Layer 4 of a small transformer language model trained on English Wikipedia (15 layers, counted from 0, width 64). Numbers have three digits each and are written without spaces.
In attention head 0, each number of a token's query is one row of weights dot the token's vector x plus its bias. The head spreads its attention over the tokens so far by the softmax of query dot key.

Query weights of the head. A number n stands for (n - 500) times 0.0014.
q0 (bias 0.086): 490472581415358527507600498543594571603453469577603456421480519582457417444466455523497535529338497433469480506620563407609425474551562521563417496480571378555622478495449485435446558535493541
q1 (bias -0.489): 575607374558599569425413490369515548450402617527534444520735459603474497351484543451442587571585557502492445528551400435466322366356521495407385502566490579642515627530610530555352368450556500
q2 (bias -0.306): 507610396580559396383436564397427494404373552547424515551531562429578546500533538395542598509530547405599537444532497577454509515379492461540367464573430577599623363511364581643398527482481435
q3 (bias 0.095): 639529431667591416572488438431390549454495492441399507503422472354427414632576538561543636313440447381475541595506491527559628522520474540509495457465335415398488459474421577551571640568453484
q4 (bias -0.126): 486581500388392619453570528552717554534562502532434417466529589685370290606373290485593411533535509363575478618617583446420325378382443374506431405541612755514514486437557421323435361388560542
q5 (bias -0.126): 503424430523375510450554463553513631638523549546407522494453443419394483608576460556481622477555531579540423522395423455462297580453580342508487474499486591485594410592419603387528512613532485
q6 (bias -0.357): 400515468341555423305695551485630536412358575594567314548608395673407505740469487495647480600541580529388564404574419374452410299414585389437489489565560706654529412683531481428524461311559545
q7 (bias -0.471): 391613452601489468368601455543642454289447552515565419589596533593383418476538651484482539578620540384522642435533478455394350417487572368605443463518418577450500361698387518573491479479622584
q8 (bias -0.011): 491436548497545571674438518636374522614539352584448558487377481463486456517468510475472417506441513465576539619435439448555683571629465610572447549479558309497463665359352565489535492510364416
q9 (bias -0.105): 437485487642554419611413426532299533436433485447508493593542518300649522544613577562480515487611447478443377569598527445442639623436491560485590441515487456428437584560470570445520511541546385
q10 (bias 0.317): 569540585404447576531567645547537413618577516466355645534508442538566504614517501352528355458466451479516498408513487479669507461541620464514486385476471470480554504317468236327650561553446553
q11 (bias -0.317): 436396543469585403435578634475327430449439442514450552576574474488488530459524524461465483558498498453475608563567612620346328444437439537470444573566496392500537545602584541596455540545552551
q12 (bias 0.204): 706514452291430528423595463530859561693662513555595532472341508549526433461414382462508507636347358417572420517513674366495592570448520549325526558549544574492548491373598524379571348467290527
q13 (bias -0.343): 516493435689571263481375508396340460424426524526427377450538515528356547381464460554486645648595497440447599478498434574388496434566413434470440533567434453475523523604524497511611661474669559
q14 (bias -0.401): 527472493616600490489528459360262473198404447415443506465578575542457668424513721498436617457636616343563493519441382570389415470443436581473517412482428582534525601635374587577442561536625454
q15 (bias -0.393): 451591526537611627362583469384325336368387536551494384487606438518352545448499614584407599501515512450606641475554619451253413381427413529590404530622461419556567430537439584458517592595579490
q16 (bias 0.417): 393501581458478327524559467491383561688587480627487653499301543451536552484522516524543484485457440508529412613437619471569587469564634393655510503480448353477441501325472422429491525639344567
q17 (bias -0.456): 494447439679593529536469502528348479249455474575377452543527447416531633479560791546451578444483620436392550674492571481348469640494487458526580411683270444317486396720296443511397638600519451
q18 (bias -0.095): 488482431707573489532420469547431572421418394542513641558486381331504649480423532554431477444462576431521502590455580425553568510552426528464564402611491402417510473463383553539598600533505462
q19 (bias 0.005): 469514410564673392570515632532365477329468511585635449562539555389389537372399542508409655469605622480510515424453573560486470541460517645547601455460330571425588430634429452526431594589426369
q20 (bias -0.036): 487701571403464543318616486510818488529450596502517473579597426689474358575444302448500463790305556508443552399592499407418354338412556450437399502376642634607507345457592543379413540491564439
q21 (bias 0.302): 635407552427514635417569532449684558661575597339557465385422432625549381431477477541662414459427562540514334512439544465467596511550477358440615570576462580572453464416486374415599515341478612
q22 (bias 0.057): 521455312634629493410493523432354433426476463398372581431605558390444598525518450579449479560607487448488414484497527573484573571531596475496436446484565419413567505509460544532463610573580401
q23 (bias -0.404): 483712544565573590315534629630754494577507604503594434484646533712411518511375479478449464425480565581500461439673511445394199443330421470600490484601533602473527352725513516543493282282492452
q24 (bias -0.448): 439582446603578617386378424409469467475483606557557368521665496580307521507380596482573571534504558517543530435625560400429349453397360524612442499557474591492506461776377619464365550487615553
q25 (bias -0.523): 481652437549652574419461507489565415484326451494533346640567439658563472475515479518372566419465537443435494496547467431348380533415454623563499376534631534620548511585551390452458564481610578
q26 (bias 0.178): 504513554580402506600464514555392447577499413509443575475371375235574503496477619458280565460466410491549476650362373539546656519618519430616505669536347313507513531444525473488510601625454558
q27 (bias -0.202): 313446444808568472584413530255263485253431569406377387614629573593511567608445610560320671503664488375426423608453424479354493583540535559596575528542388451430535491542416546626334615452707538
q28 (bias 0.059): 449375587556511555500635353466561506637563451503620504455447454409583547511464435511453425606484507467439339453531540423462495530595518410479471501429471584436611565331469532461603485483282589
q29 (bias -0.556): 339665431642653517337477561458389426307371611594525319338645493655478416534547660632390606698652534427377519404641564537488255453443312604518400376676511800537444416555469585598474495375578418
q30 (bias -0.004): 545455527292577599572479433460577493525510505518494590378529490546586456534431380512430547475543578537419588429507492375439473514482553488451501535558506476483323446503570605539583520468552570
q31 (bias -0.021): 538576407266372572293660436662963476669477730626702496509593497817384394454346317457617466421508577442491559437687541428410329415416489491492382446553751801516409457527596398504418397225685418

Each question shows a short text with each token's key, already scaled and adjusted for position as the last token sees it. A number n stands for (n - 500) times 0.0021.

Then comes the last token's vector x. A number n stands for (n - 500) times 0.012.

0 "ing": 424756628516535553823828260430258646324692782723233672516601512455453834783700352680422862560722
1 " com": 438671620500586432821839257422269623335672833804263669504619513494467814733727307699438895608761
2 "e": 522727648474559480836846311464255613347672793765338699486592523489472830752743326725420910640783
3 " from": 470717614461553489759872248445336635289685856785278699481590525497483833730736370718464878597744
4 " ": 463694611509556415800909296434337572342684858752320752497582488506445793728725311747435911575753
5 "est": 485774647525627504761856338439259627364715852817337719520604563422447825771719371723443923592712
6 "ab": 485729622521580494810841304453295670313693851823295662556548500406472780761744286745451863579725
7 "l": 459702603492591517821840317464253615273682838836317703541606546463464826761751349721410914623733
8 "is": 456727616551535495803869304418283621275678856807340689513612534431405833748755369736437927643710
x: 606375414638438595521474525258334397160426478397546499572368649510496575367507557637535698511582662585531409504343514544427858579609520617508473509374332639392474342448310356476558675575625582
Which token does the last token look at most, and with what share of its attention? 4 " ", with about 40%

0 " h": 442719610515575533744845280455344616306694791766263698517617513498499835759714374692378863559745
1 "av": 521687603501611507778840315474312594275678827826275655473557528480500819712770329681426877581815
2 "e": 522730629468565522819862307491262598326682784772353704482564524497478864772777326726417922643771
3 " in": 436687603471557497737876261450395600276654854795317707472606510503477857705779330703464906588698
4 "d": 476720633520576464798855314437297654263708784797324698519558528405484840720792342695460921565751
5 "iv": 472716604543580528820867249483315635337681860814264697533539517461454833705776357707421902572708
6 "id": 468728647493567502848855313450309639242691866802291682510548552415436805741806357762437873617757
7 "u": 430728623515491475841903310525271623325669815783291730545536523426408819760768294687446891628690
8 "al": 494758642447551555868798319502251683295703833798345725498542536407481806733764319785478849600687
x: 643419487671430547509440488294274272159490569374668560521426729491486491485442594648500699466500658575489446489315503621505865534557536477505488359485275613452427408530391376463479618607624545
Which token does the last token look at most, and with what share of its attention? 3 " in", with about 30%

0 "\n": 398756634476577464770816321449284647298679809748227630491604517457469851753717333698405869551693
1 "-": 450745644475611438715860308466272643371669814778327708475576541459474857808748302719467867604743
2 " M": 482724626481619423783866329450327582333642869793315704486646573491489780697753274698417843575701
3 "oun": 465736656497614485826847289471360621369640869811282704470604572471446794701757309683417881604672
4 "t": 495754628483579464850861310440283606282695822810314647498619604446482804711773330691442913614685
5 " E": 509719672525568449839861290507320590317640900781308692491604587469478727705821273747399870596710
6 "l": 478703640501605468803823328446305598290700864817317667511603614483485793709782334726367923595734
7 "l": 480708643495596478816826320450292607282700871831321665510605621468470786714785340732369918609726
8 "en": 499778666541510472799852301502300595343702882789289686492573618431468756729794322752438920675727
x: 575447481664414509420395495326297504174513537349539550565433663511484599451493418630550685517561666612555509409324526600349882631581476636472518430476309603425456365329336342569436664513669557
To which token does the last token give the most attention? 5 " E"

0 " on": 417722608517564537777850299438330619288664807741246680490618509490480828737727383700431828535717
1 " ": 454702595503582441812907292445332550344681842760314742494552495531443799739741306748447908591759
2 "her": 534716596478616456775849350444314612265679844765323705519564530423464837733788283693439866539750
3 " d": 425685610517589450760832284464340626295711840815301723515575517530484833756750310725430877591719
4 "is": 467717610571590467762882354404339608314667855814349709503610509456415858733776356714418910607720
5 "l": 451719604495619497800848340455274631292687841845319703525602526462460830754762344705393904606718
6 "i": 477762615497507471769886303506293646341691825813308682548550509428465829772774337748409877664737
7 "k": 501710584506577496775862283449253640293706820819309737522591520448462803749721316752439879604753
8 "e": 509741641478528509842869300509243635310703815795350717493579526449468817753770340775407910658718
x: 556397537740453578575501489283264424135517544413647561543361653417472588431559515650539618470427636511528481421339514629373892544447531560491452450520306674446452343414393376519439658573686556
Which token does the last token look at most, and with what share of its attention? 3 " d", with about 30%

0 "e": 431746632528532544815844274450274634345698798712237666499618528475469822750700375717390859566733
1 "o": 473798618504545538816867234498237622394695806730277678506593558487436845739731350710422872645770
2 ",": 417709606454562480788864243418321660267747834706277679460569533495424845706715351739396920626735
3 " in": 414718622469563479749873249446362630285670868781288679458595531476466845704775330709450908594688
4 "ter": 503744634461576473809901312428280614281691848804311683456564539402511835721740337736460884565726
5 "s": 456761612489569487831857261420251653289761856782302670500584538419456819737745312697423913612698
6 "p": 446741581508588481814873267409248642331704858775290675508606541405446809752725296729420908573683
7 "ers": 474792577490542540841851276417224654299760848808332657508625522409455807745750337717461914638670
8 "ed": 456805635475528529802878269417243694295723842801321667531625481378475823746723339695480903617682
x: 511403478732388568504440503281250362235510469387618518503383630498481457388440584637514675458522679643502526436383466592405876605607425547566515446524319648505453342329438431458451761610653544
Which token does the last token look at most, and with what share of its attention? 8 "ed", with about 20%

0 "ound": 421727611528548577807838271439289626293666754758246674508588513472463820766695404690441852560714
1 "ary": 488747636470541560891841292455235643332711767766300706503570573426417844827768340736463875620695
2 " of": 442736664455563516841865255466321623316679802785309697468592534471490864763744361736486878620707
3 " the": 488713641506572520753894271440293578271663839757298673525599528420481843764758317712463911551734
4 " l": 427722634454612470760838293469316590290714873819301718508581537506533796772712299722401887618748
5 "oc": 499687611485577492812888311470335637329686898799316708511579541462483832754752305739440847581720
6 "al": 520751664440597528833790354488274651276684854817347740497562555428507828779793305780471845590710
7 "il": 514724650472547523780860342435258616261640878838309704521577565417476829801713308732443841628707
8 "t": 457764614467538521848854291457237599238709835806320667517619565424503814768720342710472907638684
x: 596344517689421548533444465253354448195491488365540600535406537571489567456525591585408668461521681534514435394404509604504916631513517558554453441530267688448440329462381369454341688698656512
Which token does the last token look at most, and with what share of its attention? 4 " l", with about 30%

0 "y": 426746624515541532796822272440265639339694797712227664518611528479460823780703359704401864552728
1 " a": 446665598493613493764879256449321594326676849769265697531612530508499834735762297710443891572763
2 "ct": 504735599508586501847822335400345617344671840762267748549630563443445845796780311670410874587696
3 "ive": 515753643466587575854820288470285647330691834774320735519529524466497835785742357744463863578719
4 " in": 418710617465564503750859258452352587265638878794296702472615514499495849749747313720475897600703
5 " v": 436673618497597397775829304444349623297718871815285714514596497470494775735721282720394864581746
6 "ar": 486712612490581466798867364470304631318676842846317737501620524437471791784749292731441886555731
7 "i": 474768625483516477756882312506270645340691835808316695546558504424481827802763330756412888649733
8 "ou": 498756609472557527818820293519265640286664888783268748490574502411440760773786304721412854630717
x: 603409566649489585521449455307255388199451633427588554552428616440398648432451473565456753479458545602464499522401514638512866596631546546531524380506244728398436290358377422482446652524607573
To which token does the last token give the most attention? 5 " v"

0 "ic": 425767607501534556803812290441287632317654805727243651499603529471478827773707380706426824562704
1 "k": 479722576486601530801833275421217612337685791770300691500564549498466797758692314712480856614794
2 "ly": 474728614471561495851848268406207638286709769764261690518564600441398816812741352703437849611698
3 " g": 440662630498579444818831245429351621291720816768284686506589552501483798749721289754394893612741
4 "ain": 517735627487559523846849317470285608267683826786284738479578593433366818774788337711429861596688
5 " a": 450663597512606493770907266469310606307700851789284711528619519479483816737770319740458887560724
6 " f": 460662598491610435763863315446392608277678881828324744502632520495515774733764289744379873569736
7 "ol": 530677621511624505772826364489339626275664883806302744554575541451485838737806281771414848588701
8 "l": 472703621495615510770828358466284613264689863844338716534609555449476836788762347730393899608721
x: 542337512682514616497402504314240340261539444437634690572390617537506502448519622618491715478544619563463471450406569546417914587424580525474497447487346647435451329419275388497421755487594495
To which token does the last token give the most attention? 6 " f"

0 "ut": 426758593531533552805827280444297642338688782724219651514640514477456826759719373665407851558700
1 " in": 426720613459572497754858254450366609287647845787288682458602529502472859733787317698466898597696
2 " the": 497716637501586499726886292431335586274654845754299697532615506424494857758772299697432883531740
3 " a": 436675622505633486732897301461348594301688875764277729530620497475523845761748296705441856549744
4 "c": 469727619514597447732856331464335603339636896755304710526584523472496871763745306699418875571704
5 "c": 474738610510583439754858313466315622339644884776301703529589535465481863759769310716424892581691
6 "om": 477730621467576455755830283459264614243674827811296685537615494423486853750778335722415878609751
7 "p": 478742569479584473790848299419267632316670861805308704527638530409465812791748272721422886578667
8 "an": 500771616474520504817856332507298654284694840804328722493603502419466809757725301744448887636717
x: 624455440702467600467447452236269361222486521427591502526400612464473563504532468666469640486459671604530456465330579619421884588623452550506507408454233681494457435436361345507396722566603584
To which token does the last token give the most attention? 3 " a"

0 "ol": 445724608515534538775788292441312634333647797721221654524624549486480813745726359702399811557709
1 " on": 459684598460566522803819287436372593227642868766283686469583561523485802730802321733453829590741
2 " ": 464709606496574429805891295448329550337675863760314732489562523515449791751753307764436905594750
3 "1": 462697627488621473801884304490302588299681847758325739492520528484440821746761330727411886617736
4 " J": 465691647521571444839829330481351583319661832781318724514626564505475812735778289746366844593692
5 "an": 504749629506554491823864327502352621297712855783313707472558585449455789689773303761391869617733
6 "u": 440728657522515440827888319513306617319683849767278717534518588432414804742806287702383873614698
7 "ary": 517719664477502530869822319474303636315708811744310740509599632396419809779820335772378815596634
8 " ": 441716623498520419824894260471303565303706883754298697487552554493456745715762316809418918605701
x: 513406527643458522551367458289369424174461572344543533518361634482540617454516510610399694487618692716484479458404502771442844539423550499473415557432440694448390360445326369501498723464653471
Which token does the last token look at most, and with what share of its attention? 8 " ", with about 70%

0 "al": 423760626503550555812805294444275641324672814745238665506607532464478822784707364699419831556727
1 "e": 485756650456565536851831287473218598344675817754324672470555560494474827783727326735428897658789
2 " h": 456721615450569486782845208469325608274704851797284695507567573510487775736703328716378877671780
3 "it": 461739577512565552804885309415331586287695861765281677516597567470440864743792352706415883642748
4 "ch": 512719627445603491818859268445287634309690817777302720506570586416474845736752316755409875603707
5 "h": 505752611451533486789874242457283608276689807788321721538582592438480837751737297710415907647738
6 "i": 484748622486473506782887268493260627344704816782306652538557539444480834779763344736419908673768
7 "k": 508699585491555523788853261441234627301709811787310711517592550463477803751717318742450895613774
8 "er": 472744592438501516810903278453251625318728839792340670505619560417497838736761334730441930689714
x: 608391555641397553517414512268256390228427496438556504603400624506488506417502612636563644478524654606524448397372477632384897597519528547462506394533362692349523314416364391543436727611628575
Which token does the last token look at most, and with what share of its attention? 2 " h", with about 20%

0 " of": 407745634497562537783840282446310638325679792739254679489605518472487842760697385701425840550728
1 " the": 492711637490584522733889282431316579289645840748299693524594520430486851763753303686445881543759
2 " b": 435689623494633462743866291443348627303694869783293733541583524509501815770706276703410858549755
3 "and": 504743614518610519748836339483314611304734826824314694507586537445475825791745359709451894575776
4 " p": 469664606508592464719852283419374576291653842815326756521620512496506816760755277739416881601726
5 "er": 499721576454582460738908358455306595323695828837367732525643500444523857751784326714455906638719
6 "f": 492693612528587446826896331462313597297671815829331727519593545436471789749803320726421927558684
7 "or": 515724622487560490811884323471291641289675835858336733492581511404527802754757335746481909578731
8 "m": 465713600469600504792896292485250620256711838839317746512597541407456790723746344699442895606695
x: 577356462601562629495408537279205400236499481432619571544274612563518549422451612629442755512489663508493454446379470590523850500521563557544503539397300693375456371410361357542466718578600541
To which token does the last token give the most attention? 4 " p"

0 "2": 420732604517560531798832284478317605307673805742237661517587545495481816750733371727393856573714
1 "7": 486730606437606495830895276474298596322697833773307702491511572483458826735761310764449866633768
2 " J": 457705641503565469872820302486336569318657828777300691502614603524474810735786282739376853612706
3 "u": 467714645513528432830863324503331598327657828769282697524507624467401799724834282689381867614714
4 "ly": 530684627488537452825853303421266619274702777768276693509558672426390787770806339721371840590671
5 " ": 461709607494534414827884260459328552310694868760299679477546576519450757703789305790415922606722
6 "1": 462710635490594460828881281491300601282701859768318711484519565480435799723792324749390905626721
7 "99": 504734607485594495872877282469316630310729893811338688493547565471486787683775352792460859605713
8 "1": 451734628479567493863865262514267574245702873777304682491498585486446784739788330773406892664708
x: 580384497622518626525411467346217428197451541317566600586453568515512573479421511651437747451570654610556468417347466674423859548516638491487472424401419691490435332469340379517408718436679478
Which two tokens does the last token look at most, in order? 5 " ", 8 "1"

0 " the": 433736625522561538745852305439313601311663806734241669519642514456498852784715356670418836540717
1 " s": 464695630502601446719852298423343573284650845791303707486614531485518811766749282688404853595767
2 "ou": 492753607497616515795824329489305602306664870772255737484572474461460802777779292666430845608756
3 "th": 515693630495604543799875321411312608316721783809366754537623528437547849754718341699499893570729
4 "-": 482717605484572473697884314463278582347673825798379759488617487487506844815734338753478848593757
5 "w": 527736600515638449743871332467274574299673831846273730492605586457514776777774361748428854558738
6 "est": 499780648527624518763859352440249606353717854844340708523630573423469815802732375737476938612686
7 " (": 467723605468569412747840380472315618306660889815297749518613478503498798748774336777494893608695
8 "R": 514659651579631489821844321477291569267663852838324712494590496481536754766742311800428870575689
x: 567434501626545575628316478368242448156561493348663717547417548505542588360422576567387698521526658571526465395522544608350877491531469573500507485447378656469436412425324283396506692492610514
Which token does the last token look at most, and with what share of its attention? 7 " (", with about 60%

0 " in": 406741612508567521766842286436332629309666805745247681490613512485484835734714371700430851536723
1 " the": 490707629497588511732888290428336577285643837750300702536600505435491851747756301683443874534760
2 " a": 434666617502632489739897298457345585309677866759279731533611499483515843754734292693451848550757
3 "c": 467720613509595450735854329461330597344627888751309711527578524479490872758734305687428863572718
4 "c": 472730604504581441759856310463309615343635877771304701529581536472476863754758310706434882583705
5 "om": 474725614462577456758826281456258607249665821808297682536610497430482851747768335711423869611763
6 "p": 477737562474583475793845296415261625320663855800309700528633533415461812788740270711430877579679
7 "an": 499766611469519506822854330504293648287688835801331720491596506426461809756720301736457880636729
8 "y": 463751636481536464831840285471224664284741811776307731524573533412382797824741338733424870633705
x: 587397531643548591522491514276328435181425528435562561504400631502392559417475545616439709517542609548505393484398477699430893663544583533566483339403314692403467385355291394483434589649654566
Which token does the last token look at most, and with what share of its attention? 2 " a", with about 20%

0 "ec": 436741581515553525799795274453287634340663797737234648509603535498466804738736379732403863562718
1 "c": 491719561503584449830842265450271625374632817787293637520555592509425837707803336728456919613708
2 "ent": 518762528475562520823772298467260628341673804786293674544569598449401775751837318706466919616704
3 "ric": 527737611486531490922788299494248638341652821833307672467533576466453790746789325721459872617696
4 " a": 456668568503604485787871249466283601312678821808280671530600558487468795723779336756493880582731
5 "pp": 537653545562627480824824322418281616373679831825276725524627565473462771780745333735471843576741
6 "ro": 479741596485590470792798322508215649297652803846315687500600570470438805773795305754486862624687
7 "ac": 489749599526581558817823282466322598325622835779307710512591565448488830730767349822486893606699
8 "h": 489759584455541460775834266463267617270675798816338712552575577439471806742723313738442892649701
x: 538331528647555606466423506260283409268527493464669498554404564537422493513551535568465676473516670466441425450381445670408921626538556546490522468519259713416501395427343325445409654617692575
Which token does the last token look at most, and with what share of its attention? 7 "ac", with about 30%

0 "e": 431746632528532544815844274450274634345698798712237666499618528475469822750700375717390859566733
1 " se": 469668653530564477829882253458316598366695802781276693488634540505491807718737343738402888628763
2 "x": 471714602482626503847881319411339656295726844786352698484636540418473822673744347735466916635739
3 ".": 450735603510566489769906246395329636286701839725282743499590492506444860702729388749406881618726
4 " The": 517736681531561483749854304449301580289660894742313687522623538438503833745781293729411897523708
5 " l": 439712634464608450741825318471348596292726900818297724517602536516549786754728306722366876619726
6 "y": 497728668508595445758839344467309632270734861770292746519586546435437827832790324727371871609713
7 "ric": 528723674510532504854812336514312620301672910802300725478564547441515817773783305726400870604670
8 "s": 478746608484574503802829291443259619258746880801316691519602545432489813772768307719427908619654
x: 509419474647474523543388598265330386178468517406535636510443596515511550433485573656440696473518668554533385399350497550469977596485500576565441534483373743349457358446318372465458668603584585
To which token does the last token give the most attention? 5 " l"

0 " pro": 411723615524582509759818297450335637324667812765251688526633519486482835747716353701397869540722
1 "t": 495729576479597483815850311423334615303666801807332700532624528466475856713752326655433915597754
2 "ag": 523725601525636496786809310449324634417622821801289712542601512460455829733739330749461885576754
3 "on": 495735628466571473841827318491266629281669804780314681489589500431426838709801326732442869657779
4 "ist": 518749593472499485831830263433306642333670817798350692526573526424420807721743395715424908628749
5 " to": 454672568428558494812826239424334667230689798809294717507620518507493816749766364732461846578700
6 " or": 450710655484582491790885229456357663317737842802301775512590512464482805763689332749436886574731
7 "g": 455706629529551440794888328441299659371722840808293731564596487414480840740742316674427923587729
8 "as": 505740621542590547805846309471261643334682872789304704516628466446469791746733326736461920582744
x: 642400442666447509558426577293322329190432504447576580534417594464513566371507557625515704476463646644526464377442576545432878639595535537529475516446192666427405397392327368426515635528682597
Which two tokens does the last token look at most, in order? 6 " or", 5 " to"

0 "ar": 422740610511546537803819293442288647330668801747222662505622541477467812763728372707413844556726
1 "i": 460776623467510509805862269480249637353690816776284631519529566453457840788764329730418891687771
2 "ou": 486769608455558559865808258500249629309665866753248699469543568438421774760789303704422859659746
3 "s": 472749590461559533843812257429235630300727833771306649499562590440446805752756314694441895647695
4 " ex": 419723626486586508799838226482299583297676841810291702485608558483484811740733303748474927622703
5 "p": 480720561497618495801856281409275619338668877809307703524614548435447812753753291737410903573708
6 "er": 477752578445546491796894301448274623327707843828350694512618531428489839734769334740440920670725
7 "im": 453732618488573466827880298449245640265696862836320677512575525430415788738751356724451915628759
8 "ent": 503759563487526569833819286479260626302698867778296707548584558415426769765801323733448924622682
x: 574420539672438557496505490249289357228442492332574522572390638451456540468403577581474749432587590579578524436326546603433913658627515499559486443579304697399486329386436366511425637525593533
To which token does the last token give the most attention? 4 " ex"

0 " for": 412723618516565527789855293437314641312686800750242680492631509477490838753713374699426842542719
1 " e": 474666656522611502790867289456336614343645867801306741529578501499475774754740295704433884599760
2 "ver": 544680610522638438810899376451348575293684886764317720500650511425463832722775306666439864572772
3 "y": 485722641513583468813860306458284640293741814763283748525567539437394840809772329711408878624743
4 "th": 522687623496572557826883291421302622314726785811364760547623536428521841736731344715486914590729
5 "ing": 500746633497529545830833270434292631275702840796305744551560523428456840793794328698458878638705
6 " w": 467691634539579492778901244446323601279711847821307760526639532506506803745715349732405898594735
7 "e": 534707654522567504796887344496283592297705812795355741502598505472498852772776352764428925627736
8 " w": 483681638562590485755911269449352605279725855834323778532649526494506806729734365744397898580718
x: 414352580628541583490402470271259343149588488387589610525291520464503606374495544566527734513514694675519461446441531632526865596467520614479456493490293626383433406463408415429572671490640532
To which token does the last token give the most attention? 8 " w"

0 "i": 428756610507520535782827285455283651345684793727227650520598535468477829773714366715397848578719
1 "at": 470797619489567544812801257482294610386681793745267697527555612455436828740777347743449926649737
2 "el": 488762619434566522788802283474208656362659823799308706502544590475462834750731318729451882650740
3 "y": 465744634466552503862817264463219650318724810738289686506537593438379793796748335728421887648749
4 " p": 433674593481560478768822219412319597299658839781303691507602557501482799737735280755418901634733
5 "ar": 494699591481573473829857333462280631340676820827309705506609562459462793753765303740457916579748
6 "al": 520746637436586522858785333477254678316687833809349720504561559436486813735791318790471871599714
7 "le": 488723600435581541855849300456237646269688854789336662523618527427504803753761330765437866667750
8 "l": 450709602471576540831823306462222622293681848814325676528594567464462805755732354730420915636727
x: 571360496699479586500436496303256350284481409445643654549369639547470443415523650634472721487547605546487493413389550585424886582446599474463479446487335693428484305441358387500416741509663547
To which token does the last token give the most attention? 4 " p"

0 " a": 420723609516582521752844304439324623327670809747247681523639513479491850767710352677416851535733
1 "ct": 496745597497588507858831332396341624352670827759264735536614561442436853792778309649415860590718
2 " J": 460700645502566450849828312454324594360649805762302708508650546517481826752751271709383857585727
3 "ust": 502712617485588515821859310446344580313696792791290674525665635416436810732828359738386874599728
4 "ic": 522755623449498484882828294452310662284679847781338677468537579455456831723810325753412854627711
5 "e": 500770653458536501870853281492213610328699809770332666462562572478478798755772326760415902657751
6 " (": 444735609448535420790841323469285630328685886770272706494598534501477784714778322776465904623720
7 "w": 523756621508624424759859319469275611305683838821258709474589628435499751746796356763395848551722
8 "h": 503766633480567428748860285453325623266692822799311719536583595424493824733759299724399889624692
x: 538370557636526615438389536268246413229605508482653528566428547520452515477518474565489709475507659496396428434430432652416965610521533573496496489515284672429478436420261345486431648602661548
Which token does the last token look at most, and with what share of its attention? 6 " (", with about 50%

0 " was": 421729605508559531764850272452298627286695792751238667497603502497471851756716381666408864570732
1 " for": 448679609476572512831873287435366629289684848812294711459590491502520839744759318675466830581746
2 "m": 443711612473628517778900299459282608297699832789301732493574535428459830716717322627438883595741
3 "ed": 477787639459570550784873298405291657297688857798334694525605489408485860765731313654475875617736
4 " in": 421719622477554500761887262447365612271661874797302708460605499478471840724754326704475889585685
5 " ": 458703608514571409792906312444344574336682857768331764497569475501445782725735318762439903560739
6 "2": 482710615483582455799900307515338621297698836764345751511524495463474807707762341757411862623736
7 "00": 516717593511601543832891286486319634301717896799323748511544501455487786730746328772485817585732
8 "4": 462709592472576490814900284481293614269737856765326718515515501462475803753730328802447858639744
x: 578396573629483634538412477268246402213427516342592546576400600437536588477423536613532718416558718660559456409367487670408815588553581450505548417399437662507436414469287382446391651483696456
To which token does the last token give the most attention? 5 " "

0 " on": 417722608517564537777850299438330619288664807741246680490618509490480828737727383700431828535717
1 " ": 454702595503582441812907292445332550344681842760314742494552495531443799739741306748447908591759
2 "1": 452690622494620482808897297487299584306681832753326742492510507496432826733748330710417891615743
3 " O": 483694599518576478846882311504338557296662865761300708509631560511480772693798263760401831578746
4 "ct": 516703606546565502867851338425378591337687838745269757550609601446433822725815334710395851575668
5 "o": 494794615525559527795868255540271583360688821759294720525598562500459836737770345756404854618735
6 "ber": 504715615467501495851903289469291595308725833786307723507619574421469812748718306726385853640719
7 " ": 451699608510519429831903257467316549311702875755299717499562542515457759706761313796429922606721
8 "1": 456699636501574476821897275498290595274708865761317734502527538475442800722767332750397904628716
x: 590370506600495657540405492327184395220490518372587629575422561464510609444386485646472752437571654641540477420393471685385843539514620495522501417392435673457426367477343409501434723395644491
Which token does the last token look at most, and with what share of its attention? 7 " ", with about 50%

0 "m": 432735605511558535771825291425308625314668796766247666499619518480474798743704394685399830557720
1 " the": 513718632494574517740871283413339577275643842772305684531614513443486839764767314697429876552744
2 "ir": 464697646526605531814866362438302609310684874791294710473576565469457820800706316680423863627732
3 " n": 484701650472562471775828294446319539231679863787292704502602525487511770787729293728385853650789
4 "ew": 554735578506615577781891312455289595348700873815299774485599539467516778779716340712451839577720
5 " f": 461674608490596457783879299448377588263679880829310720499636535497523768739767304756397871588716
6 "av": 531706622523606495780845344492311588239680875872279673487587540442509780732782349740436849582746
7 "our": 525742620499581543816898340504278590291652881814278739499588526412505782782755349765476838629696
8 "it": 457758588524524569824898318444300585235702871795283676528611548434441821766786370743439861661668
x: 610412523670410604535494467228282426240478454290566508583373586482528555428519599583536704516618608601525484467455529603469873569663545561515419447516296635452464314364322328461353673581621494
To which token does the last token give the most attention? 5 " f"

0 " pl": 433697606536596502761831307446346628315671791795267676512647528494488821726743382725386876559719
1 "ay": 529741612484548517823861324459341616294693737821306747535608567442397816763805384712446873669752
2 "s": 515723582489590488831846290425282639298732812814324671512580558444434814719805326694438909625687
3 " l": 464693591469589449800845288465343631315726835864322722526604543508472773702758330727391894641731
4 "ive": 560721651491587554853841308477342670313703833815349748523537548440463819746798383764437857580690
5 ".": 467729603506574493764893269402341619257681848760295759507600479508454853725747394760412862617718
6 "\n\n": 449720653492534434738822321499284611265702846797264676504651438460464873738771331719396876562664
7 "The": 519681706570577471732855326452336615231673873747308684531596513388521813745778317744422905518653
8 " ": 451718645520552410741886338477326569285695905747299733505584481490511791787755310771437927580668
x: 493440495648453573590341469269353406220523573380569568511399590455546666411484477592387666458624691694485507424438562719444889535408540528486457514425430645446418406441228393446513780494585435
To which token does the last token give the most attention? 8 " "

0 "ad": 426746615537543551807845274433256644341691777753235638494618515475455813761697382690427852549728
1 "l": 445738601477590530859845291436218630344688808801302641501588565474443812743735338696417926623750
2 "in": 462774644482535525897869279490253602347692834783258665483554583446414804721751329733439896693742
3 "ing": 474793633465522550885811230428242662313706817786300681515533566413419794758781329702460878653699
4 " t": 449717624506580464781877229429323589279679826785305687501624563487482791705745302779429923606737
5 "our": 514741602501597522847905315482259606330666858806269724490583540431487780744754346764484873622740
6 "s": 485748591494577504860856268428241619282746845813315671508591554438452793731766322725456914623681
7 " w": 466708622538583476804896240444307615296718842839316743515636538499485777720721361750408899593721
8 "or": 513731642520575491811891335455308635290692851857332714483588510402534805751749342750481933568723
x: 581463528595411572528413485341239374158497495412561529592389658469498528345411522613510737479500701606483485557427514548423874577503506584497592418456235615433435414427327339509495775608600577
To which token does the last token give the most attention? 7 " w"